Layer 2 of a small transformer language model trained on English Wikipedia (16 layers, counted from 0, width 64).
In attention head 0, each number of a token's query is one row of weights dot the token's vector x. The head spreads its attention over the tokens so far by the softmax of query dot key.

Query weights of the head. A number n stands for n times 0.0048.
q0: -3 7 5 13 -23 -16 2 -41 27 -19 59 -48 -35 -11 -35 -63 -17 14 15 -11 -30 33 -17 18 8 11 -19 -15 11 -4 -16 -35 -7 14 -17 7 44 -3 -18 36 29 10 12 -3 2 -27 -29 -5 26 27 -12 -43 23 4 17 22 -18 -27 26 -15 36 37 7 25
q1: 18 -3 4 3 16 -9 -8 15 -21 -19 12 18 -29 3 8 8 20 5 4 -6 3 -5 9 17 -45 10 -13 -27 -13 41 -22 -21 -9 -7 -11 -15 -23 7 4 7 36 7 -11 -5 -7 -10 -33 -10 38 10 -21 -20 5 14 42 23 -40 15 -6 30 32 38 -34 6
q2: -6 53 2 -7 -13 18 14 0 25 -28 21 -36 -9 -14 -26 -22 11 -13 -8 -10 -14 22 -1 18 2 17 -30 -27 43 6 -6 -26 0 -11 -4 20 30 6 -28 16 -10 8 5 5 12 -29 -17 -25 31 46 17 -28 30 -10 8 14 0 -6 5 -13 -27 20 15 9
q3: 29 19 -10 -8 -37 1 18 -10 -14 9 -11 -19 -17 -6 -2 -14 14 3 12 -22 35 -6 3 -47 -7 15 -36 61 23 -25 -6 -30 1 5 19 -27 40 -3 -1 25 -29 -15 -4 20 31 -17 -3 -54 -12 20 1 -15 11 5 35 30 33 -7 -1 -20 -4 4 26 -47
q4: 2 -15 -3 20 34 16 -14 14 -50 57 16 17 -33 28 11 22 27 7 -12 -14 2 -30 38 9 11 21 4 30 15 -2 27 24 2 48 -14 -63 22 3 9 -49 22 -37 -15 -15 -6 -45 2 -32 6 -23 18 2 -30 -25 -37 5 0 12 4 -1 1 -4 -4 -34
q5: -43 -42 -11 -4 25 18 0 3 13 14 -19 40 34 8 28 -8 -18 -19 17 14 4 0 -21 -20 -30 -40 -11 23 -48 1 -9 5 -8 38 7 18 -17 35 -9 -20 1 -9 23 -28 9 9 -15 -11 -82 -17 1 28 26 27 13 20 19 3 8 37 -17 -2 -14 -7
q6: 25 -42 -9 -37 21 36 13 2 17 36 -24 23 -7 18 -1 3 -16 -21 28 -39 17 -60 -3 -54 60 43 -8 -15 -5 -8 -3 10 29 16 -24 43 9 -15 5 -17 31 30 -18 -13 18 6 7 -2 0 -60 7 -1 11 -14 -7 0 40 -10 -3 -3 23 -39 8 22
q7: 19 -7 7 -18 32 -1 7 7 -10 -2 1 56 -25 -18 25 57 35 23 12 53 33 -25 -19 -1 -18 13 -5 38 12 -14 19 -2 -38 31 -35 -62 -15 -49 -22 7 -13 -10 -38 1 2 28 15 -2 -31 24 -1 4 -15 -36 7 -27 -23 -25 16 -28 35 3 -38 13
q8: 20 19 16 6 0 -6 28 4 7 21 -5 -16 0 -5 -7 -25 -3 34 -9 1 10 -17 -4 -36 -35 -4 -11 0 18 44 -4 18 32 17 61 -1 -34 2 -15 9 -23 -10 17 -13 -6 -37 0 0 38 -23 -31 16 -38 -7 20 9 31 -11 22 -17 -10 -35 -5 7
q9: 22 -29 34 -16 -45 37 -31 -7 1 -19 8 34 39 -13 3 -8 15 26 -16 -13 16 -57 41 7 4 -3 32 5 -4 17 3 34 -2 10 24 -41 -24 11 -35 -38 -16 -14 7 -24 38 -8 62 -15 22 20 47 46 -84 -4 -14 -18 -13 24 23 39 -10 7 -26 -18
q10: 17 4 24 18 -6 23 -17 -18 -12 11 -49 -57 -26 -5 20 24 8 -1 1 19 36 -11 -17 15 -23 23 -13 36 -19 21 11 -1 -6 -37 -29 -12 27 33 19 -36 24 12 -10 -66 -5 34 8 32 4 20 -13 16 -7 -27 -17 -4 -3 -31 -3 -25 -10 40 -43 58
q11: 5 22 1 9 17 29 -1 -1 -8 24 -16 -34 -42 6 -33 -59 -28 -3 5 -10 -40 -2 -8 5 42 2 0 -3 -20 4 -27 24 -15 31 2 22 -19 -15 -5 1 -10 4 15 54 -32 29 -26 -27 31 0 3 -7 -21 41 -33 13 18 -17 -9 -15 7 67 -33 -22
q12: -31 -5 6 27 5 0 33 -51 -24 24 -10 4 27 -19 -3 -6 -17 -25 51 35 -28 -19 94 25 -14 10 -23 -22 -9 -4 -28 39 32 -30 -12 -10 17 -33 -9 -40 40 11 63 10 -36 -19 28 6 -13 -3 -12 -13 4 38 -38 -16 -16 29 30 18 -32 -30 25 -1
q13: -27 -10 3 28 9 9 -1 -39 -28 -9 50 37 6 -2 -2 -9 -15 -40 23 -41 16 5 29 55 14 7 -30 16 10 2 1 16 -6 -17 7 -36 27 21 -38 -1 3 -53 -22 -9 38 20 5 31 0 4 -48 -7 19 -16 17 21 13 -15 -26 4 35 -11 -12 13
q14: 30 28 -4 -5 -4 28 -38 13 0 -27 -1 -4 18 49 24 12 15 16 -47 38 8 -3 10 -25 8 13 -8 2 -26 -3 -56 16 29 -7 -15 -24 0 8 3 38 33 -21 -6 18 -40 -16 -23 19 -42 -5 -45 0 -9 45 -14 10 -46 -16 23 10 5 28 -4 -13
q15: 18 -16 12 18 -47 29 -13 -33 -11 -12 27 -21 -9 17 -22 -15 -7 -1 -17 25 14 -32 -14 3 -20 38 -12 7 20 16 17 52 17 17 -21 34 -16 40 17 -24 -7 -61 -27 35 18 -1 -8 -34 -21 -23 8 16 35 23 -21 -8 5 -10 -31 -19 -12 -7 0 -12
q16: -8 -10 -24 0 -38 2 18 24 9 0 49 2 5 20 -14 -42 -20 -4 16 -12 -4 33 1 3 -11 16 -21 -11 12 15 -11 -2 -7 -9 0 -4 22 30 2 9 9 -27 -23 10 6 -20 -31 -33 -3 3 8 -42 7 -3 27 6 4 -20 2 -11 28 19 -9 25
q17: 21 -16 17 7 33 12 -19 -18 -10 -8 -57 12 14 2 22 16 8 9 -9 10 -47 1 23 -8 23 -21 -8 26 -24 17 -29 42 -15 -33 -38 -39 -36 41 -32 -4 5 30 -20 -20 0 -6 23 6 11 -11 9 60 -6 -16 3 6 -3 -4 27 22 -10 -20 -3 -22
q18: 12 -15 15 8 1 9 -5 -10 -41 -10 -22 -8 28 4 -1 22 -3 -11 17 -18 5 -9 9 -38 17 -16 -28 20 -14 -3 5 -21 -5 13 -7 -20 15 8 37 -22 23 2 0 2 32 -9 0 9 -19 -8 20 11 -38 9 26 10 7 -5 8 -1 -6 23 -2 -16
q19: 34 27 40 -5 -11 -33 25 4 17 3 -31 25 28 9 -29 -7 -7 -19 26 -36 -4 3 -30 45 -24 -60 20 32 8 45 -11 19 0 -6 6 -5 9 24 -1 -8 16 -33 13 25 -9 6 -23 11 -13 -24 28 -28 6 -37 -4 36 30 -26 2 -3 6 -35 0 15
q20: 16 -15 22 -17 -4 -10 -6 6 -11 -2 -25 1 28 -12 1 6 6 2 26 16 19 16 -22 17 -9 29 14 -5 -26 -39 -24 16 -9 -21 25 18 -17 6 -19 35 -5 10 -6 13 -42 -21 -4 -5 -12 3 54 -1 -18 22 13 17 32 29 -28 -10 27 12 -13 1
q21: 4 0 -30 14 9 15 -13 -6 14 -12 24 6 -3 -12 -14 4 4 -22 -5 9 12 -24 -17 -2 -34 18 23 -28 18 -1 20 -41 -7 13 14 27 36 -21 -14 0 15 4 8 1 17 30 12 0 -7 -1 -1 -43 28 -12 -10 -3 3 0 5 16 -18 -9 -10 12
q22: -41 19 -17 31 -34 -29 5 12 -6 -14 29 16 58 30 -30 39 -6 20 -23 37 8 9 49 -6 15 -45 -3 -2 15 13 22 -27 9 0 24 9 -10 -2 -11 -64 -20 -47 16 29 -20 7 29 -35 -1 -31 -7 -11 -4 -53 2 -8 6 42 7 -9 -2 1 7 -59
q23: 13 -8 2 3 -8 9 -1 -29 -3 -19 36 34 44 -29 -36 -49 14 13 19 -13 -25 6 13 -4 0 29 31 -4 12 -11 -27 -28 10 18 2 -13 -22 -5 20 30 -31 8 -39 -4 -8 53 -5 38 28 32 -6 13 13 -18 -37 6 -5 -1 -6 10 32 -45 -4 9
q24: 43 40 11 -28 -24 -6 3 37 40 -45 -4 -7 -20 5 -4 -64 21 -22 -56 17 -39 25 -30 16 -16 40 -25 2 28 3 17 5 13 -33 -4 -1 30 -40 10 -2 -44 12 -25 31 -21 42 32 5 23 44 27 -18 18 -37 12 -9 -2 -14 -21 -24 -11 7 5 28
q25: -18 -49 -13 -16 35 39 -11 0 -32 29 -4 -8 39 26 -9 49 0 -30 -2 -39 -24 -19 19 2 -16 4 -12 31 -24 5 23 17 22 19 -22 -35 17 16 -30 21 54 -9 31 11 15 -25 21 -3 12 -15 8 25 -30 -44 -27 -32 -29 -10 -17 28 0 12 41 -12
q26: 4 23 6 24 16 8 -14 -26 -16 -25 -20 -17 -15 2 -14 27 -41 11 5 47 -64 -31 -6 -18 0 6 30 46 34 9 4 -25 23 -7 -11 3 -23 1 36 -29 11 17 -14 7 -21 1 42 -46 11 -18 16 4 -1 -34 52 17 21 -12 49 26 46 -11 -39 -40
q27: 11 19 6 -17 47 -15 15 41 -21 21 9 -55 -21 59 -1 -43 -4 35 -16 24 -20 -14 -26 44 39 -20 46 25 11 -34 -2 6 -7 24 -23 -13 -2 -9 0 -7 -13 -16 7 31 -2 14 -6 -16 -40 32 -57 21 18 -44 -27 5 -6 -1 29 30 22 -36 -14 -5
q28: -44 31 5 -14 -22 -21 -20 14 -27 -1 -25 -7 -31 15 -2 -23 -5 23 88 -1 -59 -29 -30 -11 10 3 -17 14 34 36 -8 6 -34 -48 37 -1 3 33 5 46 -10 -37 24 2 36 21 -20 28 -6 1 40 22 -6 -2 4 -61 -67 -29 20 3 -21 10 45 -5
q29: 12 -8 20 24 -20 4 -13 -3 -14 -33 1 52 7 -52 31 23 -14 6 -33 25 -2 -6 20 51 34 -11 -40 -17 2 6 17 -5 -24 7 21 -34 -34 -6 15 33 36 -4 4 -12 34 5 -54 -31 -13 8 31 12 -8 -2 11 -2 39 -61 -54 9 3 -2 64 -16
q30: 16 -32 -38 -33 -11 16 17 -34 7 14 19 -5 -27 -42 52 2 -8 -15 31 18 -24 40 49 22 43 8 30 -20 -14 -18 -8 -13 20 4 15 -6 -29 23 -1 -30 -4 -31 -16 26 18 15 20 -7 25 -32 -13 -6 -22 -28 1 7 -30 -25 24 -1 -5 -19 18 6
q31: -9 38 62 0 6 -42 1 -30 -4 37 39 -22 -27 -9 -16 -29 6 -47 -8 21 -44 6 1 -75 -4 1 14 41 0 -15 27 18 3 -8 -13 -10 -56 -18 23 29 40 17 -35 8 40 -33 27 57 -9 -10 -7 49 -25 26 19 0 7 -11 7 -41 12 8 -19 -7

Each question shows a short text with each token's key, already scaled and adjusted for position as the last token sees it. A number n stands for n times 0.016.

Then comes the last token's vector x. A number n stands for n times 0.049.

0 "ant": -22 -19 -5 21 -19 5 6 17 34 -40 -12 6 -5 0 19 8 -4 7 -8 -4 17 18 9 29 -3 45 -11 -10 -8 13 -5 -6
1 ",": -11 -21 14 16 -12 -9 -22 -2 45 -13 9 6 23 18 30 -1 -13 -2 -11 5 5 34 19 19 5 46 4 -13 -10 2 14 -8
2 " F": 6 -14 20 17 -31 -14 -7 9 61 -24 11 -20 31 6 13 9 -25 -10 -24 5 13 35 22 27 9 53 -12 -22 2 4 6 -4
3 "ran": 33 -14 27 32 -26 -7 -6 20 70 -38 -28 14 17 12 12 14 -2 -17 -34 22 9 34 14 35 8 54 -19 3 6 5 2 16
4 "ce": 11 9 32 5 -30 -15 -31 -2 67 -10 -6 2 25 1 15 13 32 -14 -15 -2 28 20 26 28 4 42 -19 -13 -18 -20 4 6
x: 31 40 -8 21 14 -17 11 -16 28 -12 -31 -16 -23 5 -35 20 8 -9 -20 0 23 23 21 32 -9 7 3 -13 32 0 46 -47 20 -18 -12 -22 18 -37 30 14 -28 -16 -16 -22 -6 -5 24 10 -27 60 -18 -53 15 -42 3 38 5 -26 -24 7 -23 23 10 2
To which token does the last token give the most attention? 3 "ran"

0 " E": -46 -25 -6 5 -40 -13 -20 23 74 -30 -5 -8 28 -6 11 3 6 -1 -47 -14 33 45 24 21 3 62 -8 4 13 -6 7 3
1 "x": -18 -34 12 -3 -23 -2 -9 17 46 -29 -9 12 25 9 1 0 -34 -3 -41 -8 18 43 17 24 -1 56 -7 -13 5 -4 1 7
2 "p": 20 -8 16 2 -9 -3 -4 24 61 -7 -15 -2 23 4 15 6 -8 -29 -28 3 18 28 22 22 14 38 -7 -16 2 0 -11 -2
3 "l": 31 -1 28 12 -29 -4 15 22 64 -20 -16 -15 24 -15 2 0 32 -11 -10 -2 5 6 18 23 -8 43 -14 -10 -6 4 17 13
4 "os": 21 -6 24 18 -20 -8 9 -10 47 -31 -21 3 16 6 26 11 33 -24 -3 15 3 25 8 24 8 44 -16 -7 1 -24 3 9
x: -5 20 24 2 36 -8 30 -17 16 -32 31 2 9 17 6 -7 -3 0 -58 30 -14 36 28 -8 -11 7 -13 -27 0 1 12 -10 6 -22 29 -1 -45 -55 15 2 -36 21 9 7 21 56 -21 4 -13 44 -16 -27 -12 -40 -8 22 2 -11 -21 -22 -16 34 0 -9
To which token does the last token give the most attention? 2 "p"

0 " G": -19 -16 0 12 -25 -13 -8 13 51 -24 -2 -10 30 -13 11 1 1 -1 -29 -21 28 39 27 24 14 41 4 -5 1 -1 10 8
1 "ar": -17 -25 13 25 -19 -1 -14 11 62 -41 -8 -3 17 1 19 21 -37 1 -31 -1 9 31 -8 14 -14 57 -20 0 15 3 -12 5
2 "c": 23 -7 9 15 -21 -8 -8 7 64 -35 -15 -7 28 -7 18 21 -17 -17 -30 -2 13 17 5 25 -1 44 -12 -27 -2 -1 4 15
3 "es": 31 -8 31 16 -14 -15 -9 7 53 -20 -6 8 21 5 21 25 4 -35 -14 17 9 26 23 27 -8 40 12 -16 2 -24 9 10
4 ",": 9 6 15 13 -10 -16 -26 -1 41 -11 12 9 21 18 28 0 7 -20 6 10 3 31 15 16 6 40 8 -14 -8 0 17 -11
x: 53 -8 -1 4 -22 -28 -15 9 8 -8 -30 -8 6 0 17 25 -2 -27 -43 56 -42 11 21 7 -8 35 2 11 17 25 16 -10 21 -16 -1 -4 9 -29 34 10 -4 0 -28 25 -11 16 -33 -3 -7 16 15 -24 -7 -38 43 22 -6 -32 -11 -26 18 -14 -1 -19
To which token does the last token give the most attention? 0 " G"

0 " ": -32 -17 4 -6 -24 -4 -8 17 56 -35 -4 6 23 -2 21 -9 1 -11 -42 -2 17 43 13 17 8 64 1 1 -7 -13 16 -10
1 "1": -6 -15 20 -12 -5 -4 -10 -12 47 -14 -8 3 22 -6 12 2 -22 -13 -11 -10 0 29 -4 17 4 35 -16 0 -5 -5 15 3
2 "9": 5 -18 14 6 -14 -9 -13 -9 42 -28 -5 8 26 13 26 10 -28 -19 -5 -9 1 32 -17 16 -5 55 -12 15 8 -1 9 14
3 "2": 18 -11 12 -8 -15 -1 -3 -14 39 -15 0 2 26 7 18 2 3 -20 3 -14 3 27 -12 7 4 39 -23 1 3 -4 5 -4
4 " |": 10 7 8 -3 -13 -5 -11 -13 42 -23 6 -1 32 -4 20 3 14 -2 0 -7 28 35 34 35 14 43 7 -2 -13 11 16 -7
x: 69 12 2 -15 -5 17 11 -9 44 -31 -45 -12 -6 -12 37 -9 -2 13 -32 14 -31 -32 7 -21 5 36 -15 3 3 15 -4 -22 19 -1 9 -18 -16 -26 11 9 -26 1 -36 1 9 5 -16 34 9 38 -16 -17 2 -38 7 -1 26 6 20 -32 18 -10 14 28
Which two tokens does the last token look at most, in order? 0 " ", 4 " |"

0 "art": -34 -31 -19 -4 -21 -1 -9 12 64 -27 -7 9 14 -3 3 17 -12 5 -27 -6 33 33 11 42 5 68 -17 -12 -3 -3 -12 6
1 "ed": -7 -34 2 10 -16 -4 -3 -6 48 -18 -7 14 18 -9 13 16 -36 11 -15 0 37 24 15 22 8 45 -8 -18 -10 1 12 1
2 " the": 4 -20 12 7 -30 -13 -21 0 65 -19 -18 -15 12 4 17 2 -25 -6 -33 9 22 38 42 35 13 51 -10 10 3 15 5 5
3 " pl": 26 -16 30 34 -34 -4 -14 19 71 -20 -3 -25 28 -4 4 6 14 -13 -16 5 4 33 14 17 6 50 -10 0 23 10 16 12
4 "ay": 27 10 29 17 -34 -17 -26 -6 66 -27 -9 23 34 -10 7 4 31 -13 -13 3 23 32 10 36 -3 55 1 -5 2 -7 3 5
x: 19 35 51 -19 25 -29 21 12 27 -23 -34 -44 1 -14 34 47 2 -25 13 -13 -20 9 7 5 -13 25 -23 0 3 -2 31 -17 8 -22 33 7 9 -9 42 12 -9 2 -20 -2 18 -14 -16 11 -23 40 -10 -12 31 -70 -11 -17 -9 24 -17 -44 -13 13 -13 17
Which two tokens does the last token look at most, in order? 3 " pl", 2 " the"

0 " ": -32 -17 4 -6 -24 -4 -8 17 56 -35 -4 6 23 -2 21 -9 1 -11 -42 -2 17 43 13 17 8 64 1 1 -7 -13 16 -10
1 "+": -15 5 7 -6 -18 -11 -25 5 45 -19 3 12 16 -1 21 -4 -24 -17 -37 2 17 26 19 28 7 50 3 1 2 -2 9 -2
2 "2": 9 -15 14 -13 -19 -3 -7 -12 46 -23 2 4 24 9 19 -2 -15 -16 -6 -12 8 29 -7 14 1 40 -24 6 2 -7 4 -2
3 "9": 23 -1 12 4 -18 -10 -13 -7 40 -30 -4 9 24 14 28 8 -14 -26 1 -6 1 29 -19 17 -7 52 -11 14 7 -2 9 12
4 " |": 11 7 8 -5 -15 -4 -12 -12 42 -22 8 -2 31 -3 20 2 12 -1 0 -6 29 34 37 35 13 42 7 1 -14 9 15 -7
x: 70 12 2 -13 -8 20 2 -10 45 -27 -44 -10 -5 -10 39 -10 0 11 -32 12 -26 -31 6 -20 4 35 -14 0 7 17 -3 -26 19 1 4 -18 -15 -26 12 9 -27 0 -38 0 12 3 -15 37 7 38 -15 -16 -1 -36 9 -2 27 4 19 -32 16 -11 13 26
To which token does the last token give the most attention? 1 "+"

0 " S": -22 -15 2 22 -23 -15 -16 9 61 -35 -4 -4 26 -6 7 19 6 9 -42 -8 19 40 25 22 7 48 -5 -4 20 -15 10 20
1 "w": -6 -6 -1 9 -36 -28 -20 7 63 -27 2 -6 24 -13 12 6 -21 -2 -32 -1 33 18 15 16 -9 33 -8 -14 6 -4 -4 23
2 "ed": 27 -24 8 11 -16 -4 -14 0 38 -13 -8 11 13 -5 12 19 -28 -11 -15 -10 34 20 13 18 5 36 -4 -21 -11 1 12 10
3 "en": 44 -10 13 19 -31 2 4 8 54 -14 -23 -2 16 10 2 14 -1 -31 -11 24 12 27 13 44 3 51 8 7 13 -8 8 -15
4 "\n": 33 31 39 3 -34 -21 -12 13 66 -22 -16 -2 11 -9 26 2 18 13 -14 -3 11 27 15 32 -5 51 17 15 12 -6 18 -4
x: 35 -8 26 4 -25 13 -21 25 3 -1 -61 30 13 -17 46 4 -13 9 -26 3 -5 7 17 -10 -20 -22 -4 -12 10 43 -9 -15 -14 -1 42 22 -2 -8 -3 12 3 -22 -35 -41 3 -3 -6 24 11 69 25 -52 16 -19 0 16 -20 -46 22 3 -11 2 2 4
Which token does the last token look at most, and with what share of its attention? 4 "\n", with about 60%

0 " in": -20 -14 -7 17 -37 -4 -12 4 83 -36 7 -7 9 10 18 -1 6 7 -32 10 13 29 35 39 -11 38 -1 4 3 -1 12 13
1 " ": -14 -11 13 -5 -26 -5 -6 19 57 -35 -1 1 20 -2 20 -13 -25 -16 -34 -3 16 44 12 16 11 61 0 -6 -7 -9 17 -7
2 "1": 17 -6 21 -10 -6 -5 -12 -9 49 -13 -6 2 22 -6 13 2 -17 -21 -5 -12 1 30 -5 16 5 35 -15 -3 -4 -5 17 4
3 "6": 33 1 16 1 -10 2 -23 -1 37 -31 -11 5 29 16 30 3 -14 -24 -2 -8 0 36 -10 12 -1 50 -27 0 3 0 7 0
4 " g": 1 6 26 5 -23 -14 -4 2 42 -8 -4 -12 21 -10 16 -4 24 -24 -10 -3 10 34 24 23 27 36 -6 -12 -5 -6 7 9
x: 20 51 8 7 16 -26 -6 26 12 -24 -4 -8 2 -7 -2 -20 -15 -17 -34 25 -43 0 40 18 -3 -30 4 10 -5 4 10 -23 4 -27 20 -30 25 -14 45 -30 -5 -9 -28 38 9 -6 -49 34 20 -23 -10 -35 1 -3 12 44 16 -9 -19 -21 -25 38 19 16
To which token does the last token give the most attention? 4 " g"

0 "if": -7 -15 0 14 -14 -13 0 0 46 -6 7 -8 3 14 26 5 -15 -3 -25 11 15 4 26 11 -14 25 -3 -40 -18 16 5 -23
1 "t": -2 -5 5 -8 -6 5 -1 13 32 -13 -12 12 3 -12 24 10 -30 -25 -11 3 0 8 8 20 -1 26 -8 -24 -9 0 0 -5
2 " w": 9 -27 1 -6 -40 -7 -6 15 53 -24 15 -22 23 -5 21 -1 -9 0 -34 12 25 32 23 10 20 40 -10 -2 13 -5 -3 2
3 "ou": 38 -2 37 5 -12 3 -11 22 61 -13 0 -8 14 8 13 -3 -6 -29 -17 7 2 50 18 8 -6 40 -13 7 22 1 -1 -2
4 "ld": -4 5 17 16 -26 -16 -8 13 49 -14 -5 -9 16 -8 4 -6 18 -34 -3 4 30 20 9 0 -1 29 -16 -21 -11 -5 0 2
x: 37 42 -9 10 10 -4 25 1 -8 15 7 -40 -1 -39 -16 -20 -27 -38 -16 41 -7 14 42 55 -14 -1 -10 -16 6 5 16 10 7 11 37 16 18 -39 29 -11 7 -1 -3 -17 28 -7 9 41 -21 32 -30 -23 -2 -39 12 -8 -21 20 -14 -45 16 -19 -21 3
To which token does the last token give the most attention? 3 "ou"

0 "A": -28 -19 -5 -1 -33 1 -13 21 52 -23 -21 4 28 -8 24 5 6 -2 -31 -4 8 22 12 16 2 42 -9 2 13 -7 11 -6
1 " D": -17 -28 9 5 -45 -11 -8 15 53 -24 -4 -7 23 1 9 4 -27 -15 -34 -5 27 45 23 29 4 53 3 -5 5 -12 12 7
2 "av": 27 -12 17 22 -33 -12 -23 11 65 -20 -17 12 17 -9 33 16 -40 -13 -31 -11 12 39 11 29 1 54 -8 0 26 -3 -17 20
3 "en": 38 -10 12 15 -34 1 4 4 50 -18 -24 -3 12 13 5 11 -3 -29 -10 30 10 25 11 45 -1 50 9 6 11 -9 1 -18
4 "p": -3 19 27 2 -11 -7 -2 17 54 -6 -13 -2 18 7 17 11 19 -22 -7 12 14 24 18 21 12 37 -3 -21 2 -1 -18 -4
x: 7 59 -13 -11 -49 -21 3 -16 19 0 -5 -17 0 -6 -14 -32 -37 5 -8 16 -13 33 30 29 -47 11 -18 -19 30 12 2 -18 19 -24 13 -10 21 -12 23 -18 -9 13 -2 15 5 -3 -5 37 7 -18 6 -43 25 -47 -13 31 -6 -17 40 -55 1 39 27 11
To which token does the last token give the most attention? 3 "en"

0 "B": -13 -9 -6 16 -45 -8 -16 11 61 -37 0 -5 35 -17 29 8 0 8 -27 -11 37 28 11 4 -1 40 -12 -4 22 5 -9 10
1 "al": -18 -32 2 14 -27 2 0 22 60 -51 -2 -5 24 -4 14 14 -24 -10 -29 -4 29 44 20 23 -7 39 -19 2 6 0 18 1
2 "ro": 29 -24 22 23 -13 -4 -6 12 52 -16 -24 -9 19 -5 6 -4 -36 -18 -37 13 0 35 19 23 0 52 -19 -5 -1 -24 2 -19
3 "t": 32 23 16 -4 -2 2 -3 15 36 -16 -17 14 5 -8 20 17 7 -22 -12 3 5 28 9 27 4 29 -8 -24 -6 4 -5 -10
4 "her": 26 11 21 8 -22 -6 -2 18 47 -33 -18 -1 11 -10 11 -1 26 -32 -5 13 22 29 10 28 -5 46 -14 1 -3 10 0 -20
x: -3 37 41 -33 -4 -23 14 -32 -11 -39 -8 -45 17 -39 19 -7 6 -16 -24 37 -15 14 29 10 -21 32 -7 -20 11 2 12 -18 3 -15 8 12 21 25 26 15 3 -28 -15 16 30 0 6 -2 24 43 -22 -33 17 2 15 6 3 -13 12 -27 -46 -32 48 2
Which token does the last token look at most, and with what share of its attention? 0 "B", with about 30%

0 "-": -20 -6 3 21 -12 -14 -21 2 56 -19 12 -2 14 8 26 2 12 -2 -24 8 19 31 28 32 8 54 17 15 2 -11 8 3
1 " F": -19 -15 12 17 -37 -9 -7 7 61 -28 9 -18 34 3 15 6 -21 2 -29 1 17 34 21 25 5 50 -14 -19 4 2 5 -3
2 "R": 15 -1 16 11 -45 -2 -6 1 63 -15 -1 0 19 -10 30 11 -22 -5 -18 -9 18 23 2 10 5 43 -8 -5 1 -16 -8 12
3 "A": 26 3 21 -2 -37 0 -14 14 50 -26 -15 5 29 -7 29 7 -12 -17 -16 -4 -2 18 10 16 0 40 -10 6 8 -11 10 1
4 " L": 22 17 26 21 -51 -13 -10 28 53 -29 -7 -11 24 -3 20 2 19 -19 -8 -13 12 42 14 23 4 47 -17 -5 -17 -12 4 1
x: 23 49 2 10 -2 -22 5 -28 18 10 -29 12 51 -16 32 -9 -40 11 -14 10 -19 11 18 14 -14 11 2 -25 2 -10 21 -2 -10 -17 34 -24 -1 -22 28 -27 18 -21 -12 -33 14 9 -21 27 20 17 9 -44 -2 -24 65 -4 -6 4 -17 -16 -33 -9 -10 13
To which token does the last token give the most attention? 1 " F"

0 "\n": -36 -11 0 5 -31 -16 -10 11 66 -33 -12 -6 20 0 26 1 13 -29 -41 -2 24 33 28 36 -15 51 15 16 7 -5 21 -2
1 "-": -19 -7 12 25 -15 -17 -11 0 58 -26 10 -5 14 7 23 3 -12 1 -21 10 13 27 27 33 10 57 12 17 -2 -9 9 6
2 " F": 8 -16 22 17 -36 -12 -4 4 59 -29 10 -18 35 6 16 7 -27 -6 -22 7 11 32 23 27 5 53 -13 -19 2 4 7 -5
3 "R": 26 0 20 13 -44 -3 -2 -2 60 -15 -1 0 20 -9 32 11 1 -3 -9 -5 11 19 1 10 5 43 -8 -5 -2 -14 -8 11
4 "A": 24 9 23 0 -36 -1 -12 12 49 -26 -14 5 30 -7 30 6 15 -12 -7 -3 -7 16 9 16 0 40 -11 5 7 -9 10 2
x: 15 62 23 -34 -8 4 13 -22 11 -5 -16 12 28 -1 -3 5 4 -5 -15 -1 -27 -4 26 28 -39 2 -14 10 26 5 -8 -39 -8 32 19 -22 -34 19 45 -10 0 -29 -6 0 -20 44 11 5 -4 2 -15 -68 18 -27 15 2 39 -2 -29 -40 -2 -1 18 2
Which two tokens does the last token look at most, in order? 1 "-", 2 " F"

0 "e": -33 -23 1 20 -22 -13 0 13 63 -26 -2 3 25 14 9 9 -1 25 -39 -3 23 43 26 27 0 76 -19 -12 -6 1 -6 10
1 "a": -7 -14 9 6 -5 -4 5 -2 35 -37 -22 4 14 -6 16 3 -11 -11 -21 6 -1 26 10 25 0 36 -8 -22 5 -7 0 6
2 "u": 23 -31 28 15 -19 -14 20 -19 57 -24 -6 11 32 -2 12 15 -16 -15 -17 5 3 32 17 17 -3 58 -9 -20 1 -10 -1 -6
3 "f": 16 0 22 -10 -24 -11 1 6 57 -6 18 -2 14 -1 12 17 12 -16 -7 15 3 11 8 28 -4 37 3 -37 2 1 -6 -3
4 "ort": 9 8 14 7 -31 -2 -1 10 43 -37 -6 15 14 -4 25 6 15 -10 2 7 4 12 2 11 -9 48 -10 -20 0 10 -2 -12
x: 28 46 23 -28 -7 -46 48 -38 29 -21 -2 11 13 -43 -28 -1 -12 -5 11 7 -22 38 21 2 -10 34 -25 3 15 39 -18 -24 3 -10 26 10 -16 6 9 15 -29 24 -17 -33 19 41 23 -1 -11 -14 -15 -26 42 -16 16 7 5 -7 -21 -32 -35 0 -5 1
Which two tokens does the last token look at most, in order? 3 "f", 2 "u"

0 "en": -38 -28 2 29 -26 6 6 5 53 -17 -21 -3 10 9 4 13 -4 18 -18 16 16 24 11 46 0 55 4 3 13 -5 10 -18
1 "ce": -2 -20 5 -1 -18 -7 -23 -6 60 -9 -4 4 20 -5 13 12 -35 0 -27 -3 34 14 20 29 5 41 -25 -17 -10 -18 9 1
2 " f": 19 -20 13 10 -29 -3 -7 9 48 -19 9 -23 23 10 17 0 -24 -9 -30 6 8 33 25 29 14 44 -11 -16 11 -1 12 3
3 "in": 46 9 33 5 -49 -7 -3 4 87 -39 -14 12 20 -1 19 8 6 -23 -18 20 -16 27 6 38 -27 57 6 -4 11 -12 -1 21
4 "al": 32 10 17 10 -37 -5 -2 23 43 -43 -9 2 25 2 24 10 22 -31 -3 5 11 29 20 27 -10 43 -18 -6 -5 -6 14 17
x: 15 52 33 10 5 -6 23 -25 62 -12 -24 16 22 -8 9 -38 -17 -29 -24 10 9 19 14 -19 -43 -9 10 -35 13 -22 3 -38 13 -4 37 -15 5 10 16 -17 -11 1 -9 36 14 41 34 -23 23 38 -9 -28 -18 -8 10 0 -3 -9 6 -20 -34 -20 -2 -9
To which token does the last token give the most attention? 2 " f"